Layer 4 of a small transformer language model trained on English Wikipedia (13 layers, counted from 0, width 64). Numbers have three digits each and are written without spaces.
A neuron adds its activation times its output weights to the MLP's output. To switch it off is to set its activation to zero at one token and run the rest of the model.

Output weights of the MLP neurons that the questions are about. A number n stands for (n - 500) times 0.0012.
n26: 570433408380621516453760710646696323498525384449438509505367355595616498498770500553551509484451623491511614422444509406448394551529372709606452505422465551622276322491494460292471537374477683
n51: 280334568470430406517705632253577608300584568405484548554262489449539531601677472500355775401467496563370379598323659756468445629328349588538272683484732450408559514645495443673116598643585509
n63: 711295622305409531517655677387383550346400451618407606459482405704432538600627418447586498527545568326490560582626463569504299523533370207525524621465497555461506575525642498459421459523253561
n77: 396380606339350742612360337482447399674614533721557492395551215464612411563267310660603442671374390408840445320409564402488445728669848333561518426531526497448619442426555420457424598690336655
n101: 688661538604434531592419381846598491632463496150511696618543542449409593465422454496388500529348768530415367408403770473621511405689513333490452537507076698408465327400614280549631660437470344
n113: 606712519441725403557486234650710495462336224459450486494470613543576723507492589512464627529366339511390393508527350473516501412620565456540648572417471526505534454468491451315480663523546575
n119: 498431557714482527332309588612569528395456486970428311662300489211537679223409817379273362458551300568576608485453478280536480393645503582411598559232657460469509360658653294577677484690647630
n147: 641547476278448617389327445453414297529680478458327592580500657404661481399267513391567207484436146560623715519583524594584306405511653875628269457410822401651495658547439314708539418538467286
n154: 217492598417653362487520547686599535529437586649436687552722692419583477640650565522469347461389291415394288602560429337444460783597356428160598692475495424677454418392626495417311589459477695
n158: 369497393422486420524571609679375349471451465463696544388470375480532556461722576495548643223156515287386679579536573731296569258649711378661530647605551405492579478371496509501527628601452598
n186: 268558435461534431711326611555328357365575756521645434518681292466561373614726471544579374462510683518582392578410407304595460489515619614257387375507485567587423436691452365639879405378517468
n250: 488485466529616459422446455515525534545463426576513393615493445506391446419485596546516555301471555575503512515467598489546329525633574558478562447436561450603584562403525389552519397467613467
n263: 703492375455595585604677579351592102174334567327867341235458652516578342546347530454620627587328310284638335457379855651088519838442520609768294401551539523671379416367733638428913299302594527
n275: 488548500513503571533393650482398478419570127510489424529318706491315791517441408661374568622536281442537498593678538580476332674431497370531500424484527560500449363401698500542479668481781422
n324: 745441340598695469383529336587501036439289491628406561526552301491348629567268524635498403821379428483656451210660438493651467540649593432513265473597539611522499430443487374676555701626658419
n340: 668603537441449488602641355532489672617402615479549340623373590591382277514541433519416518482579616355775516580333447435449279711292361548565514683567423576409475397379520556366546623500487501

Each question names a token from some text and the token that comes next. It shows the activations a of the neurons there, in the order above. A number n stands for (n - 500) times 0.0072.

Then comes g, the gradient of the next token's log-probability with respect to the MLP's output, scaled to length 1. A neuron's effect is roughly proportional to its activation times (output weights . g). A number n stands for (n - 500) times 0.00098.

" review", then "s."
a: 499576476500500482497480495484497477500500499492
g: 394533635352580655385604344607531635618601280488402488317195422485321419608603522515580689404289464589680416721436569404422497535470541304558365487457516824612513744366652549685386522510411296
Switching off which neuron hurts the next token most? n51

" l", then "ock"
a: 496479495500485665499496479528481547500491477486
g: 594292671580486352476271332528415259496782516658603537611571638453554458498594681798545674473376341581650325489686532439418556418622255479339418681177441461501446429535498529358609531476432569
Switching off which neuron hurts the next token most? n113

"t", then "aining"
a: 604498498495493494500506478665495478498478500488
g: 571332456488521673632426417421293653570243548522353281554457446483652513605403393321418701411300380490457671608479407812501609418515384676536633603312613423678336526344552758534346612693550488
Which neuron, switched off, raises the next token's probability most? n26

" number of", then " st"
a: 528496497524476479651544495480485490742478479622
g: 394659544604463281635478479410434315543626412413437573492511526510592329357418497757532274514604372651735540591712393569388464427253453471513240309637343607494442645531597660434720795483341576
Switching off which neuron hurts the next token most? n263

" three", then " Pal"
a: 502500499539551483490498500513498494925488496705
g: 491480526723509656192617519677606410406446492581183547387389550455579393234587584294321499572638564492419421405432438716487623603581588556545552642456628516735533396189553313446480355615711465
Which neuron, switched off, raises the next token's probability most? n340

"id", then " of an"
a: 477488497477500476490477496480479477500496500500
g: 388371536548611442486316685497448657458326557383557218589460482530502641430319545665546430520599396451320594422458513577596562417428855275402805246610504518269592390507645613326663501560570670
Which two neurons, each switched off alone, lower its probability most, in order? n147, n26

" various", then " inc"
a: 504500495482486479506537498491477478813487489680
g: 643387595503498504497253583585247490533437529696745731589665588664354590367312376450332473567469526537575357555587271587351383647462508664589591677560428548410384443671301662492232447259547496
Switching off which neuron hurts the next token most? n340

"15", then ","
a: 495494498684489477491500500490500476499491498480
g: 600437433377286376752533525471479473469579484667499564454554259615444473444557340520416528463540540715409668570388424156455408566659407631315627516438646344379659565549585608539407399904267645
Switching off which neuron hurts the next token most? n77

"en", then " Sp"
a: 482500499499500498487550500476491480477494500476
g: 715473549424545632479481451549360263485571594397337354723773530603572518587276555418394538514619574492240572272556491509349442616410641616569616386540345755695806457455350485432453350532285429
Switching off which neuron hurts the next token most? n147

"le", then "et"
a: 496500479479482498500500500494500479497505500477
g: 378519523654555525674344506417575680462369613657460573690228810310528753714649410487313464534487370611620265462546609377502594357351312508603360540301490377438484632406399515484736503449396541
Switching off which neuron hurts the next token most? n77

" from the", then " W"
a: 483494498498480487577499494483499502485478618478
g: 389538438524725521555457636842608407357570647664235296335562583484627454492482469565322585409538521256573529405423626698575684431687534462361546385279400453670428305548686357494431586493272584
Switching off which neuron hurts the next token most? n119

" to", then " stay"
a: 486488478491496481511495491548498550489533499499
g: 509690566375378652384516530599460527548317412313458611634606639562356564559627338504670395488487589579536625481414193467441342569203369694426598536186761436515507516552281491603639689487660343
Which neuron, switched off, raises the next token's probability most? n158

" For", then " a"
a: 491496478495500499483494500672492477622487491489
g: 738441571399418533594587622419353429560321439239678448382381450457580599533539356427400457340292505477414395350704440650577505549281357659589662691462489599661487637548333766474455275737604683
Which two neurons, each switched off alone, lower its probability most, in order? n263, n158

"ar", then "ison"
a: 493500500487500500500730477482655496624500500573
g: 582304558627511574358584363543800565691349352534282598351638592544452397367522437425273678439573233471701808576626499495471354629627358662555162452467462588411530524532495543617405508442516419
Which neuron, switched off, raises the next token's probability most? n186

"ing in", then "n"
a: 492495484498478476519484492482477543567548975479
g: 485355434669571642672492419553705594427460486352394643523174550351380475583755465668306559394357540482646373464482522471555474427612592378451173628616426580438416624703422481594152508619621638
Switching off which neuron hurts the next token most? n324

" K", then "irk"
a: 494479483500499624480499500507500506500478500500
g: 636453483485591361669260565534547440543242407606572331498419700491443538419427448826792552440390415397417496325598405516506752407388437499622621535335382678411668613433337364505668367441575777
Switching off which neuron hurts the next token most? n113

" in the", then " school"
a: 491477499499482491695494492509491476480499824490
g: 573481291500459532441426398217519509463452393694728344489703441851471537621607594454573461545669572489524617419686369584228251512595377334513360317463534676587423621354394468620479556332624681
Switching off which neuron hurts the next token most? n324

" draw", then "-in"
a: 482479479494499498500494500595500552499499500494
g: 467341411524478571398617559646376326595448563421619637422781443398787352302384514524327585521381602585701483574565267505385423680553647490467299394510720551535509416700469526380801521424297302
Switching off which neuron hurts the next token most? n158

".", then "\n\n"
a: 489509481484838550479497481479495559486476495484
g: 289457608464711194537313437657595530538632463337496607395413508524698402543834455347472507456422468540572453731357638577575657300773537457476452474275536528520395355725554485311550470633306478
Switching off which neuron hurts the next token most? n101

" be", then "ars"
a: 512496483482481659500499661477486621496654500499
g: 496537670363561438319576473647625494733524656370466528426200414518634253837442485608504393429527441630360360755645538560461445626328419272433610482285547491381406597476414491609458349691655638
Which neuron, switched off, raises the next token's probability most? n275

" c", then "le"
a: 477489488500476512500482478500500551500487498548
g: 673447438645572705513591660253560643454438324487658394585531616432627266420557547573166460684494324671343816459536276522494346536444380556461477425798568449503493475564546493356627308470484385
Switching off which neuron hurts the next token most? n101

"s,", then " Ch"
a: 489477476496493497476503496500500513500663540492
g: 325376460199336550481851576499580335442684377346559656556478483714673783289509492422470276525553400475439630449701476539590461457512710713525599363428631364491520404327529558446429492565593327
Switching off which neuron hurts the next token most? n275

"ortun", then "ity"
a: 493499500500500494499621500478830496501500496537
g: 414560384552467495726420531519288444335491484442565668407362302696734497183585407815484474437389546428510535409535454358336265637465675715469357618526388504559344564738471594646510693653469470
Switching off which neuron hurts the next token most? n186

"unn", then "y and"
a: 500482625500500498500500495485500495500500500500
g: 586493562411337811682575584499464402481488520633428516366256617528367230456520266351508612610671411414439477415487558565384526568580277628504583495603528356351470534732815799336541327409499560
Switching off which neuron hurts the next token most? n63

" sl", then "ang"
a: 490477483500496669500495476479493601500477564491
g: 429412372458475391350614317604658463490580538546381451559374411426336222597641678657458396609518634179500636556336480458710637207837627651595543371506583617309472659378545518454487621520493472
Switching off which neuron hurts the next token most? n324

" in", then " those"
a: 497488480497491480513498480489480507477544919483
g: 500521579441342582403436603407574323509508720594339351493868391580337540810372488275464397626783455675402362507562510432657543383334562498606477509391558557339678677440580246567350471436561520
Switching off which neuron hurts the next token most? n324

"o,", then " was"
a: 477488480479478478539491500485500513494785766496
g: 419596424504705596449460478648535416340453655438398481549736532486587388553513711587337424577321533498483561605745447453496501371584467446726368479361848304525432421523412380475700535452546026
Switching off which neuron hurts the next token most? n324

" and m", then "er"
a: 494662500499478483477539498502499480500490492482
g: 552775403771593438583383585284753541518459355456652332472626684350591652427624495797511414629429461410308477600633410368285399524554583359309322388671418574529486438446634390347375447520578618
Which neuron, switched off, raises the next token's probability most? n51

"ed to", then " ar"
a: 478499485499500487477500489567488489534481722499
g: 326466485343222605618554446385490434464494479707793608585387537607461502453534473243563325498352487803508303455496493273381378539388433482656489615831727701501534561644359563457492562605476368
Which neuron, switched off, raises the next token's probability most? n324

", the", then " Ontario"
a: 489477500496478485589484490496500477487595479489
g: 560565290315522361395641577764347461561607354565378550404565520426512366701423351505552536500496556296465730563295660655335794547591603539348634545476320561395625443364742548537451473270314655
Which neuron, switched off, raises the next token's probability most? n119

"ters", then " C"
a: 482500490483486483483495500500489568479488497484
g: 509580531461355748361406364333597419525451549353472282487456734418675651410295494574567475580446525346690249534553685693382621716664450570721463423437520529746382304338581317435570570435618374
Which neuron, switched off, raises the next token's probability most? n263

" z", then "oo"
a: 606506483500499682500500478479500566500506491500
g: 530258582471307516786633387473448444410457473580510576526546450423554129421541536313504440540430516558493556612615772372636381829735483445244671557477283570384491478545615701401460616434370505
Which neuron, switched off, raises the next token's probability most? n113

" a", then " while"
a: 495481500494482496518477499698498479497584546499
g: 592471550603628590478385455464654649616383585512431275526662544341262307785646520501418256565463463512501568523718361528460505396410442581339641466382459393290633373495395430718489494705864346
Which neuron, switched off, raises the next token's probability most? n158

" can", then "al"
a: 531476480499477513500479581476499602498544499487
g: 412484264538444562380352673464472474586543363416433317742417500336407506529557407356456425478644482564549369373396706405676746329602549470969531672382692644504338447564288533474621576502555554
Which neuron, switched off, raises the next token's probability most? n154